Layer 8 of a small transformer language model trained on English Wikipedia (15 layers, counted from 0, width 96).
A neuron adds its activation times its output weights to the MLP's output. To switch it off is to set its activation to zero at one token and run the rest of the model.
A neuron's activation on a vector x is SiLU(gate . x) times (in . x), where the dot is the dot product.

Input weights of the MLP neurons that the questions are about. A number n stands for (n - 128) times 0.0093.
n26 gate: 158, 113, 155, 131, 136, 102, 129, 109, 144, 95, 117, 134, 134, 122, 159, 74, 135, 127, 110, 123, 176, 147, 147, 116, 133, 98, 83, 141, 90, 63, 121, 148, 152, 103, 93, 142, 126, 123, 112, 112, 134, 140, 131, 135, 126, 95, 169, 121, 82, 122, 162, 154, 79, 148, 126, 108, 120, 126, 249, 113, 148, 121, 130, 94, 133, 126, 124, 134, 104, 98, 125, 89, 108, 125, 142, 127, 160, 122, 139, 133, 142, 172, 116, 83, 152, 98, 105, 98, 119, 161, 100, 146, 119, 148, 172, 137
n81 gate: 125, 86, 133, 119, 107, 76, 141, 127, 119, 110, 162, 151, 101, 170, 79, 161, 151, 94, 176, 96, 104, 115, 136, 108, 139, 139, 148, 185, 144, 171, 105, 115, 161, 145, 172, 131, 132, 133, 107, 153, 85, 112, 132, 144, 106, 115, 147, 141, 144, 128, 133, 129, 156, 120, 159, 108, 114, 118, 158, 119, 114, 103, 120, 129, 154, 98, 118, 123, 131, 104, 126, 125, 85, 156, 104, 143, 110, 86, 121, 155, 115, 114, 145, 142, 142, 131, 134, 140, 109, 155, 70, 183, 149, 107, 104, 141
n95 gate: 101, 161, 156, 123, 146, 140, 146, 125, 123, 126, 182, 124, 135, 79, 136, 123, 133, 122, 178, 55, 140, 113, 129, 141, 147, 147, 153, 155, 137, 149, 115, 136, 163, 126, 155, 154, 136, 102, 112, 163, 134, 130, 96, 113, 114, 165, 105, 118, 154, 104, 113, 61, 102, 165, 129, 76, 118, 111, 137, 104, 117, 134, 142, 109, 129, 97, 110, 177, 126, 89, 96, 155, 145, 164, 132, 139, 120, 99, 154, 121, 139, 160, 112, 156, 147, 147, 130, 134, 93, 115, 104, 100, 74, 147, 134, 165
n107 gate: 103, 117, 133, 145, 163, 151, 115, 112, 146, 128, 131, 105, 138, 186, 128, 197, 121, 128, 111, 104, 66, 75, 156, 142, 140, 114, 134, 161, 137, 107, 113, 90, 107, 146, 123, 134, 124, 91, 146, 88, 130, 142, 157, 147, 156, 155, 175, 145, 135, 117, 76, 156, 105, 141, 151, 160, 125, 162, 143, 144, 116, 198, 116, 113, 131, 145, 116, 73, 145, 107, 171, 109, 110, 159, 131, 120, 81, 100, 157, 183, 143, 144, 151, 124, 102, 149, 117, 104, 72, 148, 161, 117, 70, 121, 96, 92
n138 gate: 129, 157, 138, 127, 113, 162, 133, 119, 118, 144, 143, 126, 124, 122, 148, 143, 66, 117, 162, 121, 104, 122, 131, 131, 106, 82, 141, 143, 150, 146, 127, 91, 160, 121, 172, 88, 137, 108, 124, 141, 114, 77, 124, 121, 166, 143, 105, 118, 101, 135, 120, 102, 134, 135, 131, 127, 133, 126, 166, 141, 104, 123, 93, 147, 157, 180, 117, 191, 120, 140, 129, 127, 122, 79, 159, 118, 137, 124, 114, 132, 120, 131, 75, 123, 141, 147, 132, 120, 160, 200, 135, 92, 114, 101, 160, 131
n149 gate: 150, 117, 102, 132, 155, 151, 117, 121, 47, 117, 135, 123, 124, 117, 141, 162, 141, 147, 148, 138, 164, 116, 165, 150, 146, 142, 119, 91, 145, 85, 148, 146, 119, 81, 86, 93, 171, 124, 156, 111, 126, 127, 129, 180, 152, 97, 118, 193, 117, 151, 156, 136, 145, 135, 113, 132, 132, 161, 110, 138, 115, 151, 135, 125, 114, 117, 165, 151, 98, 134, 125, 93, 108, 135, 93, 118, 147, 144, 124, 100, 138, 117, 101, 110, 140, 108, 140, 127, 177, 112, 114, 116, 114, 114, 120, 119
n26 in: 140, 112, 165, 159, 135, 151, 103, 99, 129, 123, 111, 129, 110, 129, 115, 97, 134, 162, 113, 145, 143, 104, 138, 164, 125, 121, 125, 140, 152, 169, 135, 115, 94, 122, 109, 96, 142, 147, 129, 129, 106, 156, 118, 142, 113, 107, 140, 120, 108, 172, 135, 111, 159, 107, 157, 65, 151, 119, 110, 132, 135, 163, 97, 125, 143, 126, 109, 147, 144, 133, 108, 99, 111, 144, 126, 108, 146, 90, 101, 88, 113, 126, 122, 116, 109, 124, 127, 150, 111, 131, 144, 149, 96, 118, 154, 158
n81 in: 150, 144, 129, 88, 114, 158, 117, 148, 161, 93, 88, 129, 111, 132, 139, 115, 124, 120, 107, 129, 73, 153, 139, 167, 136, 135, 92, 61, 122, 115, 122, 139, 117, 122, 118, 114, 129, 136, 173, 130, 122, 140, 143, 118, 109, 131, 158, 117, 95, 148, 150, 86, 131, 147, 113, 106, 123, 98, 148, 109, 80, 97, 131, 121, 97, 152, 158, 123, 130, 127, 127, 170, 109, 114, 137, 111, 112, 116, 123, 115, 131, 107, 109, 135, 137, 123, 152, 101, 143, 97, 145, 93, 116, 120, 125, 135
n95 in: 123, 98, 151, 108, 142, 85, 142, 160, 128, 113, 126, 166, 102, 102, 150, 208, 147, 138, 114, 96, 127, 113, 142, 129, 133, 133, 110, 107, 118, 153, 165, 104, 81, 110, 120, 120, 128, 167, 163, 112, 116, 133, 133, 98, 165, 148, 123, 146, 110, 119, 116, 116, 144, 124, 99, 143, 87, 117, 103, 132, 149, 171, 117, 130, 118, 154, 130, 117, 109, 73, 159, 132, 78, 87, 134, 173, 136, 180, 122, 109, 150, 132, 140, 86, 106, 149, 167, 113, 119, 157, 114, 113, 152, 160, 116, 124
n107 in: 149, 135, 124, 100, 150, 105, 119, 101, 105, 127, 146, 148, 133, 142, 109, 84, 167, 122, 117, 120, 125, 116, 136, 89, 120, 164, 146, 132, 93, 79, 98, 163, 155, 119, 163, 138, 136, 103, 85, 120, 99, 190, 127, 106, 87, 109, 121, 129, 133, 138, 115, 103, 147, 138, 141, 124, 138, 159, 114, 137, 98, 107, 124, 82, 114, 116, 149, 90, 107, 108, 120, 165, 124, 133, 108, 177, 163, 123, 111, 140, 95, 107, 94, 98, 96, 95, 135, 130, 164, 111, 160, 89, 114, 148, 124, 160
n138 in: 136, 165, 121, 133, 135, 118, 118, 131, 110, 121, 139, 127, 125, 112, 86, 154, 95, 129, 115, 129, 150, 166, 136, 142, 133, 139, 98, 146, 143, 119, 139, 146, 152, 122, 107, 114, 154, 125, 91, 130, 155, 168, 161, 118, 162, 116, 135, 125, 85, 124, 130, 147, 155, 155, 141, 123, 125, 125, 98, 121, 151, 132, 138, 149, 156, 120, 129, 146, 114, 126, 97, 183, 109, 148, 128, 122, 90, 100, 132, 128, 153, 99, 155, 136, 173, 105, 141, 154, 110, 164, 109, 81, 71, 113, 115, 188
n149 in: 159, 134, 111, 122, 118, 133, 152, 151, 104, 139, 118, 135, 146, 173, 148, 118, 97, 129, 113, 148, 132, 112, 133, 123, 138, 144, 114, 128, 108, 125, 103, 129, 120, 145, 113, 103, 78, 138, 158, 90, 126, 130, 112, 135, 132, 112, 118, 154, 128, 159, 157, 126, 138, 148, 153, 165, 165, 136, 112, 134, 135, 114, 158, 158, 96, 144, 142, 100, 187, 106, 174, 110, 159, 143, 89, 110, 122, 118, 117, 126, 124, 128, 113, 148, 145, 103, 121, 114, 122, 154, 132, 155, 109, 116, 140, 97

Output weights of the MLP neurons that the questions are about. A number n stands for (n - 128) times 0.0059.
n26: 121, 131, 113, 132, 144, 125, 126, 128, 135, 136, 129, 143, 170, 190, 122, 169, 124, 117, 117, 128, 129, 138, 141, 99, 136, 134, 134, 127, 128, 130, 139, 82, 145, 111, 122, 99, 149, 124, 154, 94, 92, 126, 136, 90, 138, 144, 138, 118, 91, 152, 100, 116, 121, 138, 142, 78, 122, 173, 150, 110, 118, 92, 122, 134, 152, 114, 105, 113, 113, 117, 167, 154, 122, 112, 94, 105, 122, 110, 142, 120, 136, 131, 129, 131, 142, 153, 159, 136, 123, 155, 128, 117, 148, 127, 157, 150
n81: 140, 158, 158, 148, 148, 138, 107, 122, 124, 168, 143, 116, 126, 148, 125, 90, 120, 97, 105, 200, 160, 137, 177, 140, 105, 132, 109, 151, 116, 153, 121, 129, 155, 83, 155, 139, 129, 161, 84, 125, 135, 178, 155, 143, 100, 115, 183, 119, 123, 149, 187, 126, 150, 61, 141, 102, 128, 141, 120, 127, 77, 144, 126, 93, 124, 160, 129, 119, 131, 131, 160, 143, 119, 179, 148, 120, 117, 124, 137, 121, 132, 144, 161, 133, 115, 108, 140, 115, 125, 151, 90, 118, 126, 143, 142, 125
n95: 146, 133, 189, 153, 148, 106, 128, 142, 164, 152, 122, 150, 191, 163, 110, 112, 114, 144, 144, 135, 137, 118, 107, 117, 171, 163, 163, 141, 137, 148, 178, 119, 111, 160, 147, 144, 138, 125, 100, 145, 119, 109, 113, 127, 155, 177, 130, 147, 128, 142, 117, 124, 146, 101, 107, 146, 105, 131, 157, 113, 104, 112, 129, 114, 113, 125, 120, 52, 104, 117, 98, 144, 166, 102, 162, 116, 109, 120, 80, 110, 98, 94, 103, 133, 137, 114, 122, 133, 130, 126, 129, 120, 116, 78, 163, 114
n107: 156, 155, 106, 108, 97, 104, 110, 110, 133, 125, 130, 148, 124, 95, 125, 73, 170, 124, 104, 144, 140, 176, 150, 153, 112, 103, 120, 138, 113, 78, 122, 151, 97, 143, 127, 86, 139, 106, 119, 151, 113, 140, 144, 144, 122, 124, 113, 81, 165, 166, 141, 127, 85, 95, 152, 139, 144, 115, 131, 72, 116, 133, 159, 123, 117, 139, 128, 156, 130, 144, 144, 69, 113, 104, 167, 124, 141, 119, 153, 111, 96, 147, 149, 112, 91, 106, 140, 133, 102, 127, 136, 109, 132, 146, 92, 163
n138: 141, 119, 153, 82, 65, 138, 166, 129, 150, 148, 131, 116, 85, 136, 130, 112, 126, 160, 149, 136, 117, 78, 145, 129, 97, 113, 137, 123, 126, 97, 110, 108, 99, 195, 145, 146, 82, 127, 134, 174, 124, 126, 135, 170, 127, 127, 165, 110, 167, 108, 119, 111, 150, 84, 147, 99, 131, 132, 149, 126, 128, 167, 109, 126, 122, 112, 109, 150, 128, 128, 127, 149, 134, 131, 89, 96, 117, 161, 89, 125, 143, 146, 115, 117, 151, 146, 125, 168, 163, 130, 109, 91, 89, 110, 116, 123
n149: 131, 107, 124, 156, 114, 88, 133, 166, 128, 143, 149, 155, 131, 157, 124, 133, 122, 132, 156, 135, 250, 116, 136, 163, 146, 139, 148, 116, 132, 110, 109, 122, 134, 118, 123, 93, 106, 127, 138, 118, 130, 129, 101, 132, 161, 97, 120, 130, 117, 142, 144, 100, 123, 196, 109, 127, 150, 94, 120, 168, 156, 104, 145, 127, 128, 128, 110, 139, 98, 113, 134, 114, 114, 130, 91, 132, 117, 106, 171, 78, 94, 150, 115, 109, 119, 129, 118, 147, 132, 91, 122, 135, 113, 127, 167, 154

Each question names a token from some text and the token that comes next. It shows the vector x that enters the MLP there. A number n stands for (n - 128) times 0.021.

Then comes g, the gradient of the next token's log-probability with respect to the MLP's output, scaled to length 1. A neuron's effect is roughly proportional to its activation times (output weights . g). A number n stands for (n - 128) times 0.0035.

"at", then "re"
x: 178, 148, 90, 186, 129, 177, 119, 175, 134, 124, 128, 95, 93, 135, 92, 153, 89, 182, 142, 116, 91, 131, 110, 88, 167, 122, 132, 119, 110, 116, 135, 115, 98, 142, 85, 105, 70, 132, 166, 69, 140, 100, 158, 87, 163, 104, 151, 175, 168, 135, 113, 86, 142, 134, 134, 129, 183, 154, 140, 128, 153, 158, 143, 189, 79, 86, 118, 124, 103, 133, 135, 157, 128, 76, 151, 118, 139, 158, 122, 116, 123, 134, 116, 103, 143, 171, 140, 135, 139, 138, 97, 110, 119, 165, 159, 134
g: 153, 186, 97, 131, 167, 85, 138, 98, 101, 132, 136, 148, 112, 76, 102, 174, 157, 152, 142, 156, 125, 133, 143, 112, 88, 152, 154, 127, 129, 87, 202, 187, 119, 118, 149, 145, 154, 151, 133, 135, 160, 147, 156, 140, 174, 122, 198, 91, 97, 108, 73, 113, 106, 79, 99, 146, 129, 121, 130, 112, 75, 138, 119, 135, 75, 142, 103, 140, 147, 164, 145, 93, 142, 111, 155, 110, 137, 128, 131, 149, 153, 175, 73, 119, 101, 144, 140, 126, 162, 154, 171, 139, 167, 122, 131, 179
Which neuron, switched off, raises the next token's probability most? n149

" w", then "ild"
x: 133, 143, 97, 134, 142, 150, 139, 194, 116, 95, 138, 132, 127, 120, 143, 139, 138, 86, 99, 167, 181, 136, 114, 119, 143, 109, 106, 168, 96, 112, 162, 146, 81, 153, 132, 121, 84, 145, 111, 147, 122, 148, 88, 120, 112, 161, 161, 74, 73, 70, 123, 139, 151, 131, 95, 97, 170, 158, 65, 157, 130, 144, 138, 128, 91, 154, 62, 108, 42, 170, 106, 134, 134, 106, 117, 147, 86, 188, 169, 139, 160, 144, 122, 167, 148, 144, 151, 176, 104, 121, 135, 138, 160, 103, 134, 148
g: 133, 126, 140, 147, 140, 107, 99, 151, 88, 101, 116, 103, 135, 148, 86, 140, 136, 108, 99, 144, 124, 108, 186, 84, 110, 145, 126, 139, 166, 134, 107, 167, 111, 126, 97, 124, 158, 121, 132, 115, 141, 111, 171, 130, 147, 117, 52, 146, 86, 107, 119, 83, 161, 112, 137, 137, 162, 179, 171, 146, 181, 103, 50, 169, 101, 119, 116, 173, 142, 126, 144, 96, 129, 145, 147, 138, 148, 135, 173, 97, 153, 158, 134, 60, 135, 137, 188, 89, 121, 116, 142, 133, 166, 99, 190, 167
Switching off which neuron hurts the next token most? n138

"s", then "hip"
x: 138, 108, 112, 132, 107, 120, 128, 181, 107, 83, 132, 116, 140, 129, 71, 131, 142, 61, 119, 72, 105, 139, 127, 133, 156, 127, 110, 121, 87, 109, 175, 103, 118, 124, 135, 110, 103, 117, 68, 134, 117, 92, 60, 66, 127, 121, 122, 108, 140, 109, 92, 135, 117, 99, 100, 124, 171, 122, 129, 106, 139, 128, 127, 155, 133, 129, 104, 93, 100, 141, 167, 120, 141, 60, 152, 113, 79, 121, 149, 68, 90, 155, 140, 157, 155, 131, 128, 152, 92, 110, 109, 116, 157, 86, 96, 146
g: 113, 62, 130, 118, 171, 125, 149, 153, 105, 118, 121, 117, 106, 187, 65, 151, 131, 85, 113, 114, 125, 75, 168, 172, 110, 118, 114, 161, 72, 85, 88, 156, 145, 142, 146, 167, 137, 157, 165, 159, 143, 129, 117, 132, 169, 115, 178, 116, 151, 94, 124, 120, 156, 145, 102, 178, 134, 102, 144, 133, 192, 99, 134, 130, 167, 91, 123, 169, 175, 118, 159, 184, 152, 134, 116, 84, 98, 134, 137, 156, 189, 112, 130, 141, 162, 108, 142, 117, 128, 151, 162, 125, 146, 133, 100, 116
Which neuron, switched off, raises the next token's probability most? n107

" took", then " part"
x: 128, 149, 135, 108, 120, 138, 85, 180, 118, 105, 150, 127, 136, 117, 139, 139, 107, 63, 101, 151, 91, 155, 67, 140, 134, 75, 130, 105, 64, 111, 121, 141, 71, 115, 145, 80, 67, 103, 106, 117, 128, 114, 130, 111, 111, 156, 137, 115, 143, 99, 139, 185, 140, 161, 92, 108, 81, 160, 95, 171, 65, 107, 150, 93, 87, 128, 111, 113, 108, 131, 175, 111, 148, 101, 151, 163, 69, 97, 140, 117, 108, 176, 171, 128, 158, 149, 165, 133, 130, 121, 112, 123, 124, 133, 80, 124
g: 57, 108, 65, 116, 161, 149, 165, 77, 114, 109, 174, 96, 129, 161, 135, 142, 79, 138, 166, 131, 99, 148, 102, 104, 68, 171, 137, 163, 87, 135, 114, 137, 139, 127, 107, 114, 138, 133, 134, 136, 126, 80, 127, 158, 188, 131, 113, 115, 121, 106, 170, 128, 120, 177, 83, 119, 76, 108, 109, 169, 152, 121, 115, 129, 118, 113, 137, 145, 147, 133, 155, 161, 144, 186, 93, 109, 174, 111, 168, 117, 132, 171, 124, 138, 200, 98, 171, 130, 124, 123, 126, 132, 123, 164, 154, 164
Switching off which neuron hurts the next token most? n107

"ran", then "ge"
x: 156, 157, 168, 115, 99, 51, 152, 225, 187, 138, 155, 113, 131, 118, 151, 129, 83, 84, 138, 111, 131, 137, 155, 106, 96, 89, 141, 118, 122, 114, 152, 135, 131, 135, 81, 84, 65, 78, 151, 132, 164, 148, 154, 157, 139, 146, 144, 51, 170, 99, 101, 120, 135, 115, 132, 93, 122, 90, 135, 110, 134, 133, 134, 99, 115, 107, 124, 157, 129, 120, 86, 145, 123, 107, 128, 131, 119, 124, 174, 83, 130, 62, 97, 107, 162, 184, 138, 93, 153, 139, 113, 127, 103, 126, 118, 172
g: 131, 123, 166, 179, 128, 130, 135, 152, 164, 136, 129, 124, 133, 76, 146, 146, 142, 145, 114, 115, 99, 170, 134, 147, 121, 92, 131, 145, 128, 165, 80, 140, 134, 88, 76, 152, 137, 150, 132, 115, 190, 147, 163, 165, 132, 126, 160, 117, 135, 101, 131, 157, 87, 138, 99, 151, 118, 63, 111, 130, 101, 88, 177, 171, 134, 145, 149, 92, 153, 105, 137, 103, 90, 143, 177, 149, 123, 165, 158, 161, 87, 165, 145, 70, 103, 150, 168, 171, 143, 100, 189, 113, 89, 112, 86, 169
Switching off which neuron hurts the next token most? n26

"il", then " service"
x: 117, 184, 142, 80, 125, 135, 157, 140, 99, 141, 178, 74, 138, 130, 110, 119, 106, 202, 128, 99, 143, 92, 99, 128, 177, 157, 145, 89, 142, 115, 187, 136, 137, 122, 231, 95, 94, 62, 89, 139, 170, 132, 111, 150, 148, 117, 118, 115, 131, 117, 150, 200, 151, 140, 126, 105, 71, 182, 112, 75, 105, 155, 132, 132, 66, 153, 139, 119, 49, 168, 109, 134, 159, 106, 108, 135, 143, 121, 136, 141, 104, 120, 162, 126, 101, 145, 152, 148, 158, 121, 112, 128, 125, 146, 87, 141
g: 92, 119, 170, 236, 138, 144, 139, 129, 114, 170, 106, 157, 125, 108, 156, 117, 124, 111, 97, 134, 125, 169, 94, 159, 170, 126, 138, 117, 54, 157, 82, 152, 136, 111, 135, 157, 131, 103, 132, 159, 158, 193, 122, 102, 125, 200, 139, 97, 138, 171, 165, 132, 79, 111, 124, 99, 154, 159, 121, 120, 79, 114, 131, 92, 86, 134, 167, 120, 125, 88, 139, 137, 108, 120, 134, 89, 89, 91, 150, 108, 104, 158, 153, 110, 96, 155, 134, 141, 146, 114, 109, 113, 136, 94, 147, 137
Switching off which neuron hurts the next token most? n81

"ist", then "ence"
x: 168, 111, 59, 143, 126, 113, 141, 107, 175, 140, 164, 111, 145, 93, 136, 105, 132, 114, 94, 131, 160, 135, 115, 111, 142, 140, 148, 75, 119, 127, 127, 137, 148, 124, 116, 149, 111, 134, 95, 95, 129, 163, 106, 149, 141, 143, 91, 75, 64, 175, 151, 156, 177, 165, 74, 107, 100, 157, 129, 146, 117, 147, 134, 152, 135, 158, 141, 145, 75, 140, 160, 94, 171, 65, 118, 186, 161, 98, 158, 96, 179, 150, 169, 113, 142, 139, 105, 155, 142, 105, 141, 86, 161, 105, 128, 121
g: 124, 139, 165, 109, 139, 129, 129, 143, 101, 136, 94, 137, 150, 133, 141, 103, 167, 125, 153, 155, 145, 125, 110, 173, 94, 108, 159, 165, 75, 56, 103, 115, 164, 130, 116, 210, 142, 93, 138, 148, 144, 161, 112, 108, 214, 147, 171, 123, 129, 166, 150, 100, 58, 172, 117, 142, 136, 141, 124, 130, 110, 102, 104, 115, 131, 171, 143, 88, 132, 140, 146, 168, 171, 158, 115, 145, 132, 116, 107, 151, 176, 178, 140, 98, 116, 128, 189, 167, 108, 133, 124, 109, 129, 125, 121, 172
Which neuron, switched off, raises the next token's probability most? n26

"ess", then "ia"
x: 130, 87, 123, 131, 103, 120, 159, 179, 110, 126, 142, 89, 119, 163, 85, 147, 141, 114, 60, 185, 121, 156, 116, 110, 126, 150, 119, 156, 111, 111, 132, 159, 157, 135, 94, 103, 114, 133, 115, 137, 73, 93, 118, 106, 144, 78, 104, 116, 175, 69, 111, 146, 201, 99, 151, 149, 64, 91, 94, 100, 179, 163, 210, 152, 98, 119, 112, 120, 113, 130, 77, 163, 115, 94, 142, 124, 152, 116, 148, 93, 109, 105, 183, 145, 153, 150, 125, 178, 113, 140, 109, 158, 151, 142, 105, 129
g: 114, 119, 82, 92, 159, 58, 148, 97, 112, 140, 114, 149, 119, 143, 72, 158, 177, 176, 170, 127, 113, 87, 184, 130, 99, 109, 175, 113, 147, 135, 189, 139, 94, 112, 151, 91, 118, 109, 121, 131, 134, 85, 159, 127, 199, 139, 167, 155, 184, 150, 114, 109, 182, 80, 122, 112, 152, 190, 103, 110, 165, 141, 70, 128, 125, 101, 162, 85, 155, 147, 144, 131, 116, 143, 131, 142, 158, 123, 155, 146, 121, 109, 93, 131, 141, 124, 138, 150, 110, 118, 108, 151, 118, 149, 140, 123
Switching off which neuron hurts the next token most? n81

",", then " was"
x: 105, 150, 132, 126, 135, 104, 108, 138, 157, 142, 146, 125, 144, 123, 116, 116, 96, 120, 102, 122, 114, 130, 83, 105, 131, 137, 138, 167, 125, 174, 114, 105, 99, 125, 131, 166, 96, 125, 88, 127, 143, 125, 109, 48, 137, 105, 99, 145, 161, 119, 183, 107, 139, 132, 123, 128, 117, 152, 114, 145, 146, 141, 139, 104, 131, 185, 41, 122, 108, 152, 144, 56, 132, 74, 130, 146, 158, 135, 106, 116, 90, 141, 86, 113, 104, 149, 158, 106, 120, 118, 156, 93, 128, 99, 130, 132
g: 163, 160, 124, 154, 131, 89, 136, 82, 122, 141, 116, 64, 91, 119, 101, 131, 173, 128, 139, 162, 86, 147, 133, 134, 128, 117, 106, 116, 105, 145, 196, 88, 118, 163, 144, 145, 128, 149, 130, 116, 118, 128, 102, 92, 105, 137, 207, 135, 133, 147, 172, 117, 142, 168, 171, 126, 103, 161, 165, 167, 89, 124, 158, 175, 150, 130, 92, 93, 166, 121, 125, 125, 128, 99, 107, 135, 190, 179, 182, 110, 158, 126, 140, 176, 145, 102, 122, 169, 147, 192, 149, 127, 106, 106, 152, 139
Which neuron, switched off, raises the next token's probability most? n138

"6", then "2"
x: 138, 173, 132, 154, 119, 125, 108, 163, 155, 127, 129, 126, 131, 111, 133, 61, 118, 191, 72, 166, 149, 128, 140, 110, 93, 129, 104, 86, 150, 113, 115, 168, 90, 91, 145, 126, 152, 115, 110, 119, 163, 134, 105, 100, 145, 122, 164, 105, 172, 91, 97, 188, 103, 177, 161, 167, 128, 188, 180, 137, 150, 166, 126, 162, 80, 131, 87, 108, 111, 155, 119, 126, 121, 101, 149, 174, 162, 157, 190, 91, 132, 126, 123, 137, 111, 109, 158, 142, 101, 129, 96, 73, 146, 101, 85, 100
g: 116, 144, 126, 119, 124, 133, 67, 137, 110, 140, 130, 144, 170, 100, 122, 170, 140, 112, 123, 75, 112, 129, 142, 70, 137, 155, 105, 113, 104, 109, 171, 150, 143, 131, 63, 58, 142, 136, 147, 182, 135, 146, 84, 145, 56, 153, 171, 121, 120, 114, 102, 150, 105, 180, 128, 107, 131, 100, 139, 149, 110, 95, 74, 115, 79, 138, 118, 142, 162, 101, 122, 135, 162, 116, 94, 115, 151, 150, 118, 102, 144, 63, 149, 126, 148, 163, 54, 115, 134, 149, 117, 107, 165, 88, 134, 152
Which neuron, switched off, raises the next token's probability most? n26

" spec", then "ial"
x: 138, 141, 114, 156, 159, 104, 57, 169, 140, 119, 155, 121, 152, 150, 144, 154, 119, 114, 103, 154, 96, 124, 114, 51, 172, 120, 146, 92, 121, 141, 141, 120, 127, 132, 78, 122, 95, 105, 181, 97, 136, 161, 83, 134, 123, 129, 143, 175, 153, 66, 109, 186, 115, 175, 128, 107, 142, 119, 101, 180, 145, 119, 140, 142, 107, 97, 101, 121, 84, 149, 125, 115, 125, 67, 92, 136, 86, 99, 169, 156, 151, 101, 159, 129, 110, 142, 165, 116, 145, 157, 171, 124, 147, 77, 108, 144
g: 115, 71, 176, 126, 148, 172, 94, 142, 125, 123, 124, 148, 149, 108, 107, 186, 168, 129, 133, 114, 130, 135, 118, 109, 176, 160, 149, 101, 82, 132, 161, 146, 155, 131, 161, 169, 101, 159, 105, 174, 191, 153, 147, 125, 113, 159, 173, 124, 108, 126, 122, 176, 129, 116, 137, 86, 205, 126, 124, 118, 134, 127, 99, 150, 148, 143, 136, 114, 171, 145, 125, 160, 100, 163, 117, 152, 197, 139, 137, 94, 172, 138, 158, 154, 122, 141, 128, 56, 98, 94, 105, 148, 126, 174, 107, 95
Switching off which neuron hurts the next token most? n107

" ev", then "ents"
x: 98, 165, 161, 124, 148, 159, 106, 175, 120, 128, 148, 150, 143, 168, 95, 82, 129, 115, 114, 152, 154, 94, 116, 44, 153, 124, 97, 123, 109, 115, 103, 127, 124, 147, 157, 140, 113, 82, 154, 115, 86, 123, 109, 145, 122, 128, 118, 125, 171, 140, 147, 168, 140, 122, 73, 96, 176, 130, 71, 157, 95, 153, 176, 167, 62, 102, 85, 97, 71, 170, 150, 124, 163, 104, 156, 157, 118, 96, 197, 125, 158, 162, 141, 103, 148, 145, 135, 169, 112, 115, 170, 160, 129, 72, 102, 129
g: 155, 107, 114, 116, 128, 137, 121, 117, 134, 145, 128, 116, 143, 190, 188, 92, 170, 125, 124, 123, 127, 120, 103, 83, 137, 144, 146, 67, 140, 113, 164, 67, 149, 160, 168, 116, 169, 147, 138, 123, 147, 104, 172, 133, 152, 85, 181, 106, 127, 123, 179, 123, 138, 112, 90, 60, 156, 114, 193, 97, 94, 126, 157, 79, 89, 127, 150, 155, 142, 107, 95, 100, 123, 139, 82, 130, 149, 120, 153, 127, 101, 109, 140, 74, 128, 133, 166, 86, 106, 105, 139, 93, 116, 186, 138, 147
Switching off which neuron hurts the next token most? n107

"ont", then "ane"
x: 114, 118, 167, 143, 121, 98, 95, 162, 111, 161, 160, 74, 156, 127, 147, 104, 158, 123, 90, 127, 111, 114, 118, 109, 158, 85, 109, 129, 119, 138, 125, 207, 132, 123, 126, 137, 120, 92, 163, 129, 120, 111, 125, 148, 104, 97, 150, 153, 145, 154, 84, 136, 157, 161, 119, 96, 147, 177, 115, 146, 164, 169, 183, 200, 92, 135, 87, 129, 102, 160, 119, 105, 188, 71, 83, 156, 152, 110, 149, 123, 181, 126, 118, 118, 92, 132, 139, 186, 159, 126, 107, 103, 134, 127, 94, 110
g: 145, 121, 103, 167, 94, 147, 128, 108, 115, 132, 126, 121, 132, 118, 120, 136, 124, 117, 134, 82, 116, 42, 139, 121, 116, 98, 84, 213, 139, 134, 87, 162, 104, 126, 139, 104, 133, 56, 109, 169, 108, 175, 123, 110, 127, 164, 141, 120, 115, 191, 190, 104, 138, 142, 155, 98, 117, 136, 95, 180, 133, 119, 128, 138, 128, 97, 167, 116, 56, 129, 109, 145, 115, 116, 113, 119, 141, 113, 144, 153, 100, 105, 126, 105, 81, 152, 63, 97, 188, 137, 96, 144, 150, 112, 137, 129
Switching off which neuron hurts the next token most? n149

" th", then "w"
x: 102, 106, 87, 155, 133, 113, 111, 147, 149, 134, 141, 107, 131, 120, 99, 120, 148, 109, 113, 118, 167, 130, 141, 106, 166, 98, 111, 158, 96, 117, 134, 142, 96, 148, 100, 140, 83, 138, 139, 108, 162, 142, 121, 124, 143, 131, 138, 114, 58, 117, 128, 132, 126, 141, 100, 113, 198, 242, 79, 163, 129, 119, 174, 162, 81, 104, 92, 109, 100, 80, 101, 131, 140, 78, 127, 147, 88, 136, 155, 107, 176, 79, 87, 169, 95, 175, 146, 145, 96, 104, 160, 158, 130, 125, 103, 138
g: 105, 139, 178, 160, 160, 137, 92, 132, 91, 126, 133, 199, 161, 111, 148, 170, 120, 121, 128, 139, 143, 133, 94, 114, 153, 109, 174, 113, 133, 111, 200, 134, 143, 144, 113, 115, 141, 138, 126, 125, 104, 90, 122, 139, 90, 129, 91, 127, 146, 118, 115, 111, 129, 117, 122, 82, 148, 125, 144, 101, 163, 94, 124, 146, 168, 111, 62, 165, 132, 188, 158, 136, 94, 135, 70, 94, 134, 78, 73, 126, 57, 115, 100, 160, 182, 143, 149, 151, 125, 116, 119, 149, 138, 144, 56, 129
Which neuron, switched off, raises the next token's probability most? n81

" following", then " year"
x: 132, 153, 87, 150, 133, 162, 124, 153, 132, 135, 151, 117, 127, 97, 123, 137, 124, 135, 128, 125, 97, 123, 81, 122, 112, 98, 125, 148, 100, 120, 144, 154, 123, 162, 152, 100, 61, 133, 131, 85, 146, 135, 140, 101, 114, 161, 173, 90, 163, 115, 151, 134, 151, 105, 132, 96, 165, 188, 136, 118, 141, 130, 122, 135, 60, 105, 144, 119, 70, 156, 177, 93, 108, 68, 142, 135, 111, 207, 149, 105, 112, 180, 168, 162, 98, 177, 143, 153, 154, 122, 130, 105, 132, 129, 149, 120
g: 86, 121, 130, 172, 144, 158, 73, 111, 133, 159, 126, 164, 106, 118, 58, 163, 179, 104, 128, 118, 151, 150, 130, 142, 135, 89, 148, 145, 168, 118, 125, 121, 117, 56, 117, 126, 125, 124, 146, 141, 148, 113, 130, 119, 176, 140, 146, 127, 107, 161, 105, 123, 118, 138, 196, 152, 132, 168, 136, 143, 82, 134, 75, 119, 128, 82, 117, 120, 119, 150, 116, 125, 110, 113, 127, 146, 123, 84, 122, 158, 142, 118, 138, 120, 124, 204, 153, 111, 105, 119, 146, 109, 93, 134, 249, 102
Switching off which neuron hurts the next token most? n26